Layer 4 of a small transformer language model trained on English Wikipedia (14 layers, counted from 0, width 64).
A neuron's activation on a vector x is SiLU(gate . x) times (in . x), where the dot is the dot product.

Input weights of the MLP neurons that the questions are about. A number n stands for (n - 128) times 0.0059.
n10 gate: 39, 174, 103, 80, 105, 86, 140, 132, 140, 180, 158, 166, 74, 92, 82, 115, 155, 155, 102, 148, 123, 125, 83, 111, 108, 136, 157, 101, 137, 94, 94, 126, 134, 169, 122, 114, 161, 186, 157, 140, 126, 185, 90, 120, 169, 173, 157, 65, 119, 160, 134, 127, 127, 132, 140, 181, 168, 100, 181, 98, 117, 120, 150, 132
n22 gate: 112, 126, 179, 84, 78, 111, 135, 150, 148, 112, 151, 168, 115, 142, 139, 141, 143, 148, 95, 107, 170, 107, 74, 108, 101, 124, 134, 136, 115, 147, 118, 117, 119, 129, 123, 102, 166, 140, 89, 109, 108, 129, 161, 116, 144, 105, 145, 121, 117, 120, 154, 141, 144, 116, 173, 141, 90, 192, 128, 155, 123, 163, 131, 140
n23 gate: 132, 173, 117, 95, 111, 167, 193, 139, 139, 98, 135, 105, 132, 156, 177, 131, 113, 97, 170, 81, 137, 134, 107, 93, 137, 94, 130, 100, 119, 122, 118, 85, 153, 146, 150, 159, 115, 77, 65, 170, 141, 139, 131, 149, 174, 133, 172, 85, 105, 157, 144, 129, 155, 123, 112, 118, 154, 113, 57, 147, 151, 129, 133, 178
n33 gate: 126, 183, 146, 73, 110, 156, 48, 77, 90, 153, 126, 156, 54, 161, 174, 87, 160, 133, 107, 132, 129, 138, 96, 173, 121, 164, 183, 99, 100, 116, 94, 120, 115, 143, 88, 84, 183, 145, 70, 161, 115, 110, 97, 139, 154, 103, 61, 180, 117, 151, 139, 196, 145, 151, 159, 146, 169, 120, 165, 66, 104, 175, 144, 152
n53 gate: 148, 107, 182, 124, 184, 141, 134, 69, 85, 164, 69, 85, 98, 139, 108, 130, 196, 153, 89, 138, 171, 112, 149, 147, 156, 159, 120, 135, 94, 117, 71, 94, 66, 103, 118, 89, 86, 183, 135, 108, 132, 171, 112, 102, 154, 113, 169, 136, 80, 173, 134, 135, 116, 70, 138, 112, 105, 112, 136, 114, 163, 170, 147, 161
n73 gate: 134, 123, 127, 107, 86, 85, 22, 94, 122, 113, 131, 160, 127, 121, 184, 115, 146, 116, 54, 69, 195, 100, 136, 151, 136, 210, 142, 126, 124, 120, 34, 163, 99, 162, 151, 93, 133, 176, 117, 81, 199, 129, 93, 189, 195, 114, 77, 148, 124, 107, 166, 67, 129, 120, 143, 202, 114, 123, 144, 132, 102, 166, 190, 145
n93 gate: 94, 84, 125, 97, 140, 157, 154, 119, 107, 102, 130, 171, 112, 116, 224, 188, 124, 112, 139, 97, 148, 67, 154, 162, 149, 164, 111, 64, 212, 125, 104, 160, 92, 188, 91, 85, 89, 54, 69, 88, 130, 135, 105, 155, 203, 162, 105, 188, 182, 178, 183, 99, 121, 73, 93, 95, 117, 141, 167, 150, 119, 138, 154, 118
n94 gate: 87, 150, 160, 53, 146, 148, 114, 112, 109, 135, 145, 196, 114, 142, 108, 143, 134, 149, 56, 125, 156, 122, 130, 142, 86, 192, 92, 108, 110, 140, 59, 152, 126, 133, 109, 110, 149, 108, 164, 210, 129, 137, 139, 135, 99, 85, 162, 105, 144, 128, 103, 119, 136, 129, 154, 133, 162, 115, 121, 145, 119, 86, 114, 102
n108 gate: 154, 118, 144, 162, 97, 102, 96, 93, 122, 159, 176, 107, 130, 115, 146, 154, 121, 100, 145, 224, 160, 135, 108, 106, 112, 222, 69, 111, 89, 134, 122, 176, 133, 134, 177, 107, 131, 134, 152, 94, 89, 136, 150, 130, 118, 115, 138, 142, 100, 138, 94, 99, 142, 158, 145, 108, 88, 113, 71, 139, 119, 138, 116, 107
n109 gate: 138, 147, 179, 165, 121, 171, 146, 73, 128, 82, 142, 129, 123, 119, 118, 151, 123, 116, 192, 136, 143, 71, 191, 198, 90, 130, 118, 142, 136, 140, 92, 112, 110, 171, 139, 108, 122, 106, 113, 146, 128, 125, 126, 174, 102, 117, 145, 152, 185, 147, 75, 92, 137, 116, 125, 104, 187, 119, 149, 142, 143, 134, 115, 99
n111 gate: 148, 111, 139, 86, 114, 27, 170, 105, 69, 167, 149, 43, 110, 101, 163, 126, 93, 123, 132, 95, 157, 159, 162, 125, 142, 148, 130, 154, 139, 149, 84, 129, 140, 143, 118, 48, 138, 97, 120, 156, 99, 153, 142, 148, 144, 168, 140, 205, 143, 159, 176, 159, 113, 91, 113, 129, 125, 126, 96, 38, 128, 146, 134, 152
n115 gate: 118, 117, 83, 127, 97, 96, 135, 108, 106, 149, 174, 165, 206, 93, 116, 192, 141, 126, 136, 153, 152, 115, 144, 111, 98, 183, 131, 67, 111, 135, 149, 164, 158, 162, 140, 110, 137, 126, 163, 78, 89, 115, 80, 134, 238, 113, 117, 128, 124, 110, 119, 110, 115, 141, 136, 120, 128, 145, 92, 118, 104, 163, 111, 120
n127 gate: 145, 97, 156, 92, 118, 123, 128, 78, 184, 94, 118, 141, 66, 152, 124, 121, 59, 126, 64, 123, 138, 199, 112, 120, 159, 130, 134, 88, 183, 138, 99, 163, 142, 167, 177, 166, 61, 132, 101, 176, 128, 117, 172, 114, 93, 167, 104, 143, 138, 93, 126, 80, 141, 124, 55, 82, 178, 199, 78, 115, 147, 133, 133, 82
n141 gate: 162, 146, 63, 173, 171, 126, 88, 122, 156, 123, 162, 91, 110, 135, 99, 117, 119, 93, 106, 133, 137, 132, 102, 130, 104, 129, 110, 151, 126, 151, 114, 128, 155, 170, 177, 79, 125, 120, 83, 116, 84, 138, 119, 191, 116, 184, 168, 92, 179, 151, 109, 71, 85, 194, 111, 141, 76, 100, 185, 90, 93, 132, 142, 142
n153 gate: 116, 58, 185, 120, 200, 127, 67, 99, 139, 110, 49, 97, 117, 110, 121, 151, 163, 85, 129, 183, 85, 130, 126, 129, 171, 150, 138, 113, 153, 224, 106, 115, 177, 135, 73, 160, 75, 176, 144, 164, 72, 159, 61, 192, 106, 174, 159, 196, 108, 135, 122, 102, 136, 126, 134, 156, 138, 83, 75, 152, 89, 137, 104, 130
n167 gate: 190, 133, 133, 78, 82, 141, 135, 110, 109, 153, 129, 89, 38, 146, 137, 157, 114, 128, 169, 145, 162, 87, 177, 124, 124, 140, 172, 102, 165, 89, 67, 152, 111, 93, 187, 141, 109, 184, 105, 211, 145, 95, 70, 152, 136, 124, 100, 100, 82, 181, 136, 101, 146, 165, 83, 175, 76, 177, 138, 90, 95, 116, 138, 166
n177 gate: 120, 116, 173, 115, 126, 165, 114, 101, 129, 134, 113, 111, 88, 72, 173, 138, 222, 157, 76, 131, 176, 85, 150, 170, 108, 131, 132, 132, 151, 120, 84, 184, 173, 170, 94, 61, 107, 133, 98, 160, 121, 146, 59, 98, 149, 126, 115, 113, 98, 148, 171, 102, 132, 129, 98, 73, 140, 141, 96, 190, 97, 108, 104, 125
n183 gate: 134, 103, 104, 114, 110, 85, 177, 142, 111, 153, 116, 122, 124, 94, 129, 199, 97, 75, 125, 119, 120, 122, 95, 106, 124, 127, 153, 95, 136, 123, 127, 137, 163, 126, 123, 197, 165, 150, 123, 123, 123, 136, 156, 148, 133, 146, 180, 92, 121, 136, 184, 109, 86, 117, 129, 126, 102, 165, 149, 161, 130, 145, 117, 92
n191 gate: 140, 164, 116, 113, 134, 74, 64, 128, 111, 76, 189, 148, 168, 176, 133, 134, 80, 170, 119, 174, 97, 146, 63, 186, 95, 242, 104, 148, 110, 107, 112, 114, 81, 156, 145, 154, 163, 140, 115, 99, 136, 146, 133, 89, 125, 136, 75, 122, 92, 190, 130, 150, 105, 159, 160, 152, 151, 160, 150, 124, 139, 143, 96, 137
n10 in: 99, 153, 120, 79, 99, 155, 97, 109, 131, 81, 122, 193, 72, 153, 89, 130, 160, 141, 89, 179, 123, 127, 126, 110, 104, 167, 151, 132, 103, 102, 127, 132, 98, 97, 104, 132, 118, 124, 175, 203, 160, 154, 155, 115, 115, 97, 91, 121, 170, 193, 101, 155, 201, 140, 121, 151, 174, 139, 122, 102, 151, 102, 149, 139
n22 in: 135, 141, 138, 68, 109, 111, 145, 110, 146, 142, 162, 163, 135, 140, 113, 141, 127, 174, 164, 111, 137, 134, 117, 141, 112, 127, 107, 148, 89, 136, 163, 139, 130, 145, 105, 127, 141, 120, 126, 110, 128, 138, 151, 113, 171, 162, 131, 139, 76, 107, 133, 121, 106, 182, 105, 130, 129, 141, 117, 144, 108, 128, 114, 166
n23 in: 135, 130, 158, 83, 110, 110, 99, 76, 145, 163, 177, 155, 108, 131, 134, 115, 90, 159, 80, 168, 126, 142, 95, 131, 135, 162, 110, 138, 113, 182, 133, 89, 133, 125, 105, 140, 92, 121, 121, 126, 123, 143, 156, 68, 71, 111, 123, 138, 147, 85, 149, 109, 168, 140, 104, 180, 146, 158, 103, 167, 112, 142, 175, 81
n33 in: 183, 120, 152, 124, 125, 167, 99, 101, 89, 156, 114, 103, 87, 108, 125, 100, 120, 163, 90, 148, 162, 108, 212, 158, 102, 129, 159, 119, 168, 114, 80, 129, 97, 152, 106, 99, 178, 105, 168, 113, 146, 120, 176, 93, 94, 125, 142, 126, 134, 105, 121, 168, 147, 90, 156, 150, 120, 159, 128, 164, 95, 156, 123, 123
n53 in: 94, 129, 172, 106, 150, 90, 133, 102, 116, 123, 133, 126, 156, 121, 126, 137, 168, 142, 130, 200, 196, 115, 115, 147, 100, 153, 143, 102, 120, 83, 140, 131, 100, 93, 79, 170, 120, 83, 81, 154, 138, 123, 108, 94, 161, 102, 108, 172, 121, 101, 149, 188, 142, 127, 136, 117, 79, 124, 90, 142, 114, 127, 163, 178
n73 in: 76, 108, 154, 118, 126, 120, 122, 116, 178, 147, 125, 78, 95, 130, 57, 202, 170, 92, 129, 106, 95, 131, 115, 146, 123, 154, 103, 120, 109, 172, 124, 193, 96, 181, 97, 116, 95, 95, 97, 130, 125, 155, 131, 144, 125, 137, 209, 133, 145, 106, 85, 89, 121, 127, 155, 113, 142, 161, 123, 144, 145, 145, 80, 193
n93 in: 146, 108, 95, 141, 165, 180, 116, 167, 98, 110, 152, 118, 113, 134, 198, 143, 111, 75, 119, 118, 119, 111, 87, 163, 66, 106, 122, 117, 113, 68, 130, 132, 128, 103, 121, 147, 146, 96, 73, 147, 163, 179, 146, 155, 145, 122, 141, 116, 127, 140, 135, 122, 203, 116, 115, 68, 180, 177, 89, 144, 141, 178, 106, 154
n94 in: 139, 129, 132, 96, 118, 150, 139, 84, 126, 99, 121, 150, 155, 112, 166, 83, 140, 93, 137, 130, 107, 92, 151, 108, 171, 149, 102, 89, 124, 164, 141, 108, 149, 87, 133, 127, 103, 139, 103, 136, 117, 160, 135, 114, 129, 96, 136, 115, 130, 137, 184, 123, 122, 117, 158, 94, 126, 119, 160, 203, 179, 120, 127, 96
n108 in: 121, 89, 180, 77, 142, 119, 85, 119, 111, 163, 111, 157, 108, 150, 98, 148, 136, 108, 156, 165, 127, 105, 121, 115, 109, 151, 136, 110, 127, 137, 68, 125, 191, 116, 101, 112, 114, 136, 115, 110, 127, 144, 107, 102, 174, 107, 133, 142, 122, 125, 195, 164, 118, 146, 161, 138, 172, 104, 103, 117, 126, 123, 115, 135
n109 in: 188, 132, 143, 101, 97, 137, 139, 140, 133, 100, 78, 146, 82, 167, 139, 131, 116, 99, 194, 83, 93, 148, 134, 90, 154, 100, 149, 182, 175, 148, 115, 140, 154, 165, 103, 122, 94, 122, 111, 138, 137, 93, 103, 105, 100, 148, 159, 139, 113, 166, 169, 160, 98, 120, 125, 101, 57, 132, 146, 125, 146, 171, 101, 127
n111 in: 93, 98, 133, 70, 156, 120, 117, 129, 155, 158, 93, 128, 89, 119, 150, 135, 124, 156, 187, 89, 174, 122, 113, 121, 130, 133, 149, 142, 93, 74, 84, 143, 129, 143, 138, 124, 98, 146, 134, 129, 109, 114, 127, 128, 132, 91, 100, 70, 126, 102, 124, 116, 114, 147, 178, 173, 155, 145, 215, 122, 178, 125, 114, 149
n115 in: 120, 140, 144, 105, 96, 150, 114, 121, 157, 107, 112, 111, 125, 91, 179, 154, 103, 170, 156, 92, 116, 104, 144, 196, 128, 178, 97, 95, 108, 121, 110, 140, 169, 119, 90, 155, 107, 132, 128, 111, 83, 79, 106, 86, 151, 147, 149, 113, 119, 123, 135, 156, 97, 91, 163, 101, 178, 142, 140, 191, 105, 147, 148, 124
n127 in: 125, 104, 120, 120, 89, 108, 104, 67, 187, 68, 127, 138, 68, 130, 99, 123, 113, 135, 102, 139, 121, 149, 66, 134, 120, 167, 167, 137, 164, 73, 144, 127, 131, 137, 196, 162, 98, 167, 153, 186, 90, 130, 173, 144, 116, 136, 110, 90, 177, 116, 113, 127, 87, 127, 82, 127, 132, 141, 117, 147, 140, 168, 100, 103
n141 in: 93, 118, 110, 101, 156, 138, 90, 107, 159, 104, 161, 136, 155, 165, 143, 114, 135, 123, 82, 166, 92, 141, 130, 127, 90, 190, 118, 130, 168, 112, 99, 112, 161, 141, 147, 115, 97, 138, 106, 163, 119, 104, 133, 76, 149, 183, 176, 103, 141, 166, 122, 143, 132, 140, 116, 94, 130, 127, 137, 117, 47, 88, 139, 150
n153 in: 169, 131, 90, 115, 91, 161, 173, 153, 157, 130, 133, 137, 52, 110, 87, 74, 124, 134, 116, 106, 88, 79, 161, 159, 134, 138, 210, 150, 136, 158, 133, 157, 99, 105, 159, 179, 141, 201, 116, 98, 137, 123, 115, 102, 71, 106, 148, 131, 102, 124, 127, 75, 177, 169, 72, 106, 146, 126, 101, 112, 165, 123, 170, 181
n167 in: 156, 76, 117, 146, 91, 160, 141, 126, 125, 128, 124, 133, 144, 96, 137, 152, 132, 124, 202, 46, 132, 109, 168, 121, 123, 103, 132, 127, 92, 141, 65, 112, 128, 88, 97, 128, 118, 159, 177, 127, 133, 146, 112, 134, 119, 187, 93, 176, 78, 160, 134, 137, 172, 91, 119, 161, 113, 95, 113, 163, 186, 122, 8, 154
n177 in: 156, 94, 152, 147, 106, 171, 162, 108, 116, 142, 92, 86, 121, 74, 183, 140, 146, 88, 120, 100, 151, 116, 126, 168, 98, 86, 141, 156, 162, 102, 110, 125, 142, 148, 123, 109, 122, 125, 161, 133, 165, 133, 96, 54, 104, 138, 141, 79, 114, 144, 117, 125, 162, 139, 154, 118, 178, 160, 82, 182, 128, 147, 82, 150
n183 in: 152, 128, 160, 178, 107, 142, 112, 107, 111, 106, 104, 123, 121, 139, 168, 123, 91, 116, 108, 160, 174, 116, 138, 147, 141, 138, 115, 112, 85, 136, 157, 110, 97, 119, 145, 108, 134, 106, 138, 103, 116, 173, 104, 170, 98, 112, 149, 140, 123, 96, 139, 132, 146, 151, 132, 113, 107, 142, 96, 149, 173, 130, 168, 86
n191 in: 134, 157, 107, 99, 172, 100, 133, 123, 186, 110, 91, 111, 120, 87, 93, 144, 70, 162, 172, 60, 95, 102, 122, 159, 174, 108, 158, 151, 190, 121, 112, 118, 94, 101, 105, 143, 112, 141, 171, 104, 106, 136, 100, 138, 148, 202, 155, 136, 167, 91, 139, 115, 138, 150, 89, 100, 133, 139, 101, 180, 114, 165, 132, 116

Each question shows a token from some text and the vector x that enters the MLP there. A number n stands for (n - 128) times 0.02.

" |": 128, 145, 138, 170, 122, 134, 119, 123, 60, 140, 83, 136, 143, 144, 135, 115, 180, 143, 147, 133, 104, 127, 139, 117, 125, 134, 113, 132, 144, 126, 127, 100, 116, 104, 109, 119, 147, 118, 141, 123, 123, 119, 125, 132, 117, 117, 146, 137, 134, 127, 118, 140, 142, 118, 162, 150, 119, 148, 128, 123, 136, 133, 115, 158
The three highest activations, in order: n33, n53, n127

"op": 132, 98, 133, 164, 165, 124, 164, 135, 151, 116, 117, 127, 160, 121, 127, 144, 148, 133, 94, 165, 83, 131, 183, 183, 117, 102, 140, 100, 154, 163, 149, 126, 134, 134, 139, 102, 129, 144, 127, 126, 86, 138, 99, 121, 116, 76, 120, 109, 145, 87, 91, 109, 148, 121, 127, 119, 58, 132, 177, 137, 148, 128, 96, 64
Which of these neurons fires most? n10

" 19": 179, 136, 119, 109, 67, 109, 130, 160, 148, 108, 140, 168, 109, 144, 117, 145, 107, 143, 131, 142, 117, 152, 125, 55, 116, 70, 121, 136, 108, 129, 158, 169, 117, 115, 53, 117, 132, 118, 152, 143, 171, 76, 168, 107, 125, 105, 114, 143, 102, 117, 181, 170, 114, 150, 151, 136, 101, 166, 141, 133, 117, 142, 129, 130
Which of these neurons fires most? n22

" on": 62, 154, 136, 111, 115, 116, 123, 141, 133, 136, 110, 149, 178, 112, 137, 146, 144, 100, 181, 123, 87, 131, 123, 124, 105, 166, 139, 94, 159, 126, 158, 146, 109, 116, 85, 148, 117, 162, 138, 177, 118, 114, 137, 83, 116, 131, 122, 170, 152, 118, 83, 139, 120, 111, 166, 92, 119, 158, 72, 106, 119, 77, 132, 174
The two highest activations, in order: n115, n183

" J": 149, 177, 125, 119, 138, 167, 121, 146, 136, 141, 110, 190, 162, 121, 90, 136, 75, 190, 135, 134, 131, 187, 136, 106, 130, 120, 109, 145, 119, 111, 151, 140, 122, 76, 154, 125, 152, 160, 127, 128, 140, 82, 123, 102, 93, 164, 128, 64, 135, 113, 133, 148, 115, 125, 141, 162, 103, 115, 128, 126, 128, 93, 87, 115
Which neuron fires most, and how strongly? n73, at about 0.46

" in": 88, 152, 127, 153, 125, 102, 123, 133, 146, 135, 136, 169, 153, 104, 120, 155, 150, 131, 172, 177, 109, 104, 106, 97, 128, 110, 157, 138, 130, 114, 145, 142, 114, 117, 69, 113, 128, 115, 111, 161, 120, 100, 144, 108, 131, 159, 106, 145, 167, 80, 41, 169, 148, 73, 171, 91, 155, 164, 89, 96, 135, 109, 109, 157
Which of these neurons fires most? n183

" 2": 118, 142, 133, 150, 144, 100, 148, 129, 163, 117, 104, 130, 115, 115, 143, 152, 112, 151, 120, 114, 98, 166, 155, 20, 160, 91, 144, 159, 122, 153, 175, 104, 141, 113, 91, 129, 131, 148, 151, 130, 131, 113, 126, 110, 126, 70, 119, 138, 103, 99, 133, 167, 139, 134, 132, 104, 106, 141, 132, 130, 97, 141, 126, 135
Which neuron fires most, and how strongly? n93, at about 0.31

" is": 79, 128, 122, 135, 99, 119, 82, 152, 150, 123, 84, 139, 147, 131, 150, 84, 108, 95, 98, 150, 101, 172, 102, 110, 194, 99, 125, 111, 156, 146, 101, 123, 136, 91, 140, 118, 127, 117, 143, 164, 135, 140, 140, 170, 149, 139, 129, 146, 131, 93, 72, 157, 95, 129, 152, 135, 137, 144, 130, 92, 159, 146, 122, 79
Which neuron fires most, and how strongly? n127, at about 1.3

" to": 52, 177, 135, 120, 154, 120, 118, 152, 156, 118, 111, 147, 139, 119, 145, 90, 105, 125, 135, 110, 60, 105, 186, 103, 140, 138, 139, 124, 154, 101, 124, 139, 132, 111, 107, 127, 102, 130, 105, 114, 96, 123, 81, 123, 134, 157, 152, 188, 170, 117, 73, 149, 116, 130, 160, 83, 125, 150, 96, 140, 162, 112, 144, 152
Which of these neurons fires most? n153

" basis": 152, 94, 114, 159, 118, 132, 149, 116, 137, 144, 97, 108, 131, 160, 186, 82, 64, 145, 147, 158, 143, 123, 170, 152, 117, 150, 120, 119, 110, 126, 118, 128, 156, 120, 89, 99, 98, 169, 169, 176, 108, 88, 147, 121, 153, 105, 151, 128, 105, 72, 167, 116, 152, 91, 129, 148, 120, 176, 86, 137, 102, 147, 107, 145
Which of these neurons fires most? n167

"27": 124, 169, 146, 106, 71, 145, 130, 166, 159, 119, 148, 144, 91, 130, 179, 157, 109, 121, 139, 180, 120, 112, 108, 53, 104, 107, 92, 134, 121, 136, 132, 136, 124, 130, 81, 139, 103, 140, 120, 149, 119, 92, 212, 126, 117, 103, 128, 143, 109, 115, 114, 138, 118, 127, 140, 110, 119, 161, 139, 171, 82, 133, 131, 150
Which neuron fires most, and how strongly? n22, at about 1.6

" bishop": 131, 56, 134, 157, 97, 178, 133, 110, 137, 130, 124, 142, 140, 130, 124, 68, 129, 92, 131, 131, 149, 101, 144, 220, 152, 121, 120, 137, 146, 141, 157, 143, 130, 131, 82, 109, 70, 124, 141, 106, 123, 93, 98, 135, 105, 181, 149, 99, 146, 128, 157, 143, 150, 191, 131, 98, 110, 144, 129, 141, 150, 127, 81, 69
Which neuron fires most, and how strongly? n177, at about 2.6

" 0": 124, 119, 142, 114, 127, 127, 110, 142, 149, 137, 120, 95, 68, 140, 134, 95, 113, 164, 137, 102, 125, 160, 129, 24, 156, 99, 151, 185, 140, 126, 189, 123, 113, 102, 94, 122, 140, 158, 137, 138, 98, 113, 114, 107, 114, 127, 121, 128, 106, 140, 144, 192, 131, 144, 143, 110, 102, 155, 105, 134, 119, 147, 111, 153
Which neuron fires most, and how strongly? n22, at about 0.33

"mi": 118, 128, 133, 174, 177, 153, 187, 163, 132, 115, 150, 129, 79, 119, 84, 111, 133, 156, 106, 120, 117, 129, 137, 75, 108, 120, 185, 135, 124, 135, 104, 125, 94, 149, 128, 125, 127, 148, 145, 141, 104, 122, 142, 116, 102, 128, 126, 94, 142, 146, 31, 109, 143, 87, 126, 122, 143, 149, 155, 108, 123, 145, 224, 101
The two highest activations, in order: n10, n108

" a": 72, 154, 116, 111, 147, 116, 148, 179, 141, 132, 119, 125, 140, 135, 103, 102, 101, 88, 115, 112, 106, 145, 134, 151, 141, 141, 159, 147, 88, 100, 154, 121, 120, 118, 91, 108, 132, 180, 128, 167, 172, 95, 98, 154, 95, 154, 57, 168, 192, 121, 68, 156, 131, 80, 151, 151, 104, 136, 110, 142, 150, 135, 112, 102
Which neuron fires most, and how strongly? n108, at about 0.33

"usa": 104, 221, 117, 114, 106, 162, 115, 120, 125, 140, 120, 173, 102, 147, 108, 72, 104, 182, 119, 106, 139, 119, 101, 179, 153, 130, 146, 130, 138, 94, 105, 191, 92, 110, 126, 114, 147, 131, 126, 93, 157, 64, 102, 114, 166, 118, 97, 111, 140, 136, 148, 128, 137, 123, 135, 136, 171, 119, 189, 119, 153, 129, 163, 71
The two highest activations, in order: n10, n33

"di": 128, 112, 130, 156, 114, 202, 208, 142, 129, 134, 143, 176, 127, 117, 171, 100, 95, 75, 130, 117, 109, 98, 125, 131, 87, 141, 153, 140, 163, 150, 133, 111, 108, 141, 120, 135, 93, 87, 155, 88, 119, 100, 121, 134, 134, 110, 111, 97, 182, 128, 46, 107, 139, 122, 121, 77, 162, 125, 139, 120, 141, 167, 165, 140
Which neuron fires most, and how strongly? n93, at about 3.1

"ux": 171, 184, 109, 111, 92, 181, 140, 99, 142, 101, 136, 100, 105, 118, 181, 77, 142, 120, 133, 128, 113, 146, 87, 142, 158, 121, 110, 145, 123, 102, 138, 194, 110, 121, 145, 112, 108, 107, 132, 135, 134, 101, 140, 120, 113, 132, 149, 100, 107, 33, 198, 111, 150, 120, 141, 138, 123, 135, 113, 124, 159, 137, 127, 156
The three highest activations, in order: n23, n127, n177

" Louisiana": 113, 199, 125, 184, 90, 200, 101, 103, 146, 116, 95, 95, 150, 161, 108, 126, 137, 134, 133, 178, 138, 123, 86, 173, 105, 147, 133, 138, 88, 118, 113, 152, 112, 124, 84, 134, 115, 74, 121, 153, 109, 95, 127, 106, 115, 141, 157, 127, 115, 138, 131, 147, 142, 104, 136, 128, 127, 95, 178, 156, 147, 131, 121, 68
Which of these neurons fires most? n33

"time": 107, 90, 117, 165, 107, 136, 111, 132, 159, 133, 100, 114, 127, 165, 97, 139, 109, 118, 121, 130, 104, 119, 161, 164, 141, 174, 139, 90, 98, 130, 163, 129, 160, 129, 114, 130, 120, 142, 103, 111, 112, 176, 126, 84, 88, 116, 173, 119, 140, 148, 114, 144, 152, 121, 140, 109, 119, 109, 110, 162, 119, 145, 136, 88
Which of these neurons fires most? n153

"ly": 142, 104, 143, 162, 72, 149, 139, 116, 158, 109, 99, 84, 141, 160, 144, 182, 84, 115, 87, 166, 113, 109, 135, 113, 141, 154, 90, 126, 141, 127, 122, 101, 116, 103, 118, 144, 163, 142, 119, 132, 142, 144, 147, 115, 128, 75, 150, 120, 154, 109, 117, 96, 116, 114, 138, 121, 74, 146, 127, 187, 147, 154, 192, 121
Which of these neurons fires most? n183

"isc": 160, 109, 133, 167, 151, 115, 194, 178, 128, 118, 134, 98, 136, 141, 122, 127, 143, 138, 134, 148, 103, 121, 140, 150, 153, 85, 173, 97, 146, 111, 124, 161, 129, 130, 124, 116, 100, 118, 153, 119, 118, 139, 148, 130, 102, 93, 138, 107, 143, 155, 90, 124, 156, 49, 128, 82, 99, 137, 196, 46, 133, 67, 149, 106
Which of these neurons fires most? n22

"us": 159, 146, 143, 155, 108, 150, 113, 80, 157, 84, 126, 80, 154, 135, 131, 127, 159, 129, 137, 140, 115, 123, 143, 161, 135, 98, 99, 150, 174, 124, 117, 148, 120, 129, 130, 111, 138, 65, 106, 121, 107, 150, 87, 147, 122, 117, 158, 89, 153, 83, 144, 98, 133, 127, 140, 103, 97, 149, 143, 166, 166, 122, 116, 93
The three highest activations, in order: n177, n109, n10

" and": 108, 42, 119, 149, 120, 178, 120, 96, 136, 135, 122, 140, 139, 142, 111, 111, 100, 151, 141, 110, 121, 128, 104, 89, 115, 160, 111, 132, 117, 132, 128, 137, 116, 103, 113, 107, 116, 115, 146, 136, 103, 141, 136, 169, 143, 92, 159, 164, 180, 124, 162, 110, 107, 144, 179, 99, 85, 120, 129, 153, 184, 90, 128, 127
Which of these neurons fires most? n94

" conc": 114, 159, 120, 140, 142, 134, 183, 151, 127, 144, 135, 144, 138, 94, 126, 92, 57, 95, 131, 179, 116, 128, 125, 129, 127, 102, 147, 114, 92, 130, 102, 138, 102, 98, 85, 132, 57, 180, 176, 80, 160, 79, 144, 119, 141, 95, 119, 158, 126, 60, 163, 137, 165, 94, 138, 164, 174, 189, 134, 86, 144, 143, 114, 173
The three highest activations, in order: n141, n109, n94

" month": 131, 100, 125, 161, 114, 123, 154, 110, 124, 130, 122, 98, 164, 153, 86, 143, 84, 146, 149, 160, 130, 114, 131, 130, 181, 129, 129, 99, 131, 152, 148, 186, 139, 107, 71, 151, 126, 200, 185, 56, 130, 70, 157, 101, 126, 126, 137, 143, 122, 123, 130, 119, 132, 73, 149, 133, 171, 152, 95, 106, 88, 124, 147, 68
Which neuron fires most, and how strongly? n115, at about 1.7

" 12": 159, 148, 123, 151, 95, 123, 143, 121, 157, 112, 128, 129, 88, 144, 94, 155, 129, 133, 139, 132, 105, 145, 125, 42, 147, 65, 123, 142, 128, 132, 162, 165, 126, 104, 46, 127, 130, 118, 155, 119, 157, 119, 128, 128, 133, 107, 121, 158, 113, 138, 155, 169, 97, 155, 138, 111, 87, 159, 130, 145, 134, 156, 113, 108
Which of these neurons fires most? n141

" moved": 98, 110, 160, 99, 120, 118, 76, 111, 147, 110, 112, 151, 162, 110, 125, 94, 128, 79, 151, 146, 45, 113, 156, 187, 110, 181, 123, 129, 115, 160, 125, 114, 123, 112, 104, 150, 64, 211, 150, 141, 98, 128, 165, 138, 69, 159, 134, 165, 125, 107, 116, 154, 104, 120, 131, 127, 142, 129, 110, 122, 142, 132, 138, 166
Which neuron fires most, and how strongly? n153, at about 4.3

"35": 116, 186, 126, 115, 78, 131, 120, 134, 158, 130, 139, 115, 74, 144, 161, 163, 110, 109, 155, 161, 100, 129, 105, 104, 124, 82, 79, 169, 156, 137, 146, 139, 127, 126, 107, 146, 72, 131, 112, 141, 98, 73, 134, 132, 163, 146, 130, 162, 117, 130, 101, 121, 117, 66, 155, 107, 71, 146, 132, 172, 104, 145, 123, 138
The two highest activations, in order: n22, n10

" Carolina": 99, 213, 130, 191, 124, 212, 103, 109, 149, 110, 96, 128, 134, 142, 123, 76, 112, 149, 110, 175, 148, 134, 107, 155, 114, 150, 95, 147, 76, 132, 124, 135, 117, 122, 92, 155, 111, 73, 143, 143, 143, 91, 141, 129, 86, 115, 143, 132, 93, 125, 117, 145, 161, 132, 133, 129, 129, 105, 163, 147, 131, 113, 116, 109
Which neuron fires most, and how strongly? n33, at about 0.43

"S": 171, 130, 121, 150, 149, 140, 154, 131, 140, 134, 94, 157, 132, 101, 112, 147, 124, 194, 111, 122, 120, 221, 139, 124, 102, 105, 130, 126, 133, 130, 139, 133, 115, 114, 131, 131, 143, 134, 107, 148, 94, 59, 121, 102, 130, 122, 125, 101, 123, 99, 146, 141, 109, 119, 125, 133, 79, 159, 177, 135, 131, 125, 94, 102
Which of these neurons fires most? n93

"ity": 151, 86, 135, 199, 136, 158, 170, 102, 147, 101, 84, 119, 108, 116, 131, 120, 128, 139, 136, 121, 137, 146, 114, 216, 123, 147, 136, 127, 123, 125, 176, 90, 134, 127, 124, 129, 126, 121, 129, 165, 100, 177, 100, 115, 139, 109, 149, 118, 111, 95, 130, 118, 118, 109, 126, 106, 74, 127, 107, 183, 125, 157, 104, 117
Which of these neurons fires most? n177

" of": 111, 123, 125, 110, 121, 138, 146, 130, 148, 120, 94, 121, 120, 93, 107, 138, 155, 111, 169, 149, 106, 121, 141, 114, 133, 137, 117, 97, 149, 110, 120, 150, 139, 109, 129, 134, 148, 102, 120, 148, 93, 117, 125, 138, 130, 123, 136, 155, 189, 113, 83, 152, 121, 133, 181, 89, 130, 132, 93, 174, 138, 90, 117, 123
Which of these neurons fires most? n94

" the": 157, 135, 114, 116, 112, 158, 158, 145, 134, 139, 76, 112, 137, 124, 134, 111, 137, 95, 136, 142, 119, 110, 117, 73, 144, 187, 123, 156, 72, 112, 102, 127, 149, 144, 115, 125, 136, 142, 117, 134, 126, 113, 93, 138, 123, 124, 116, 166, 244, 114, 106, 140, 145, 125, 138, 128, 56, 125, 133, 142, 132, 134, 119, 87
The two highest activations, in order: n109, n177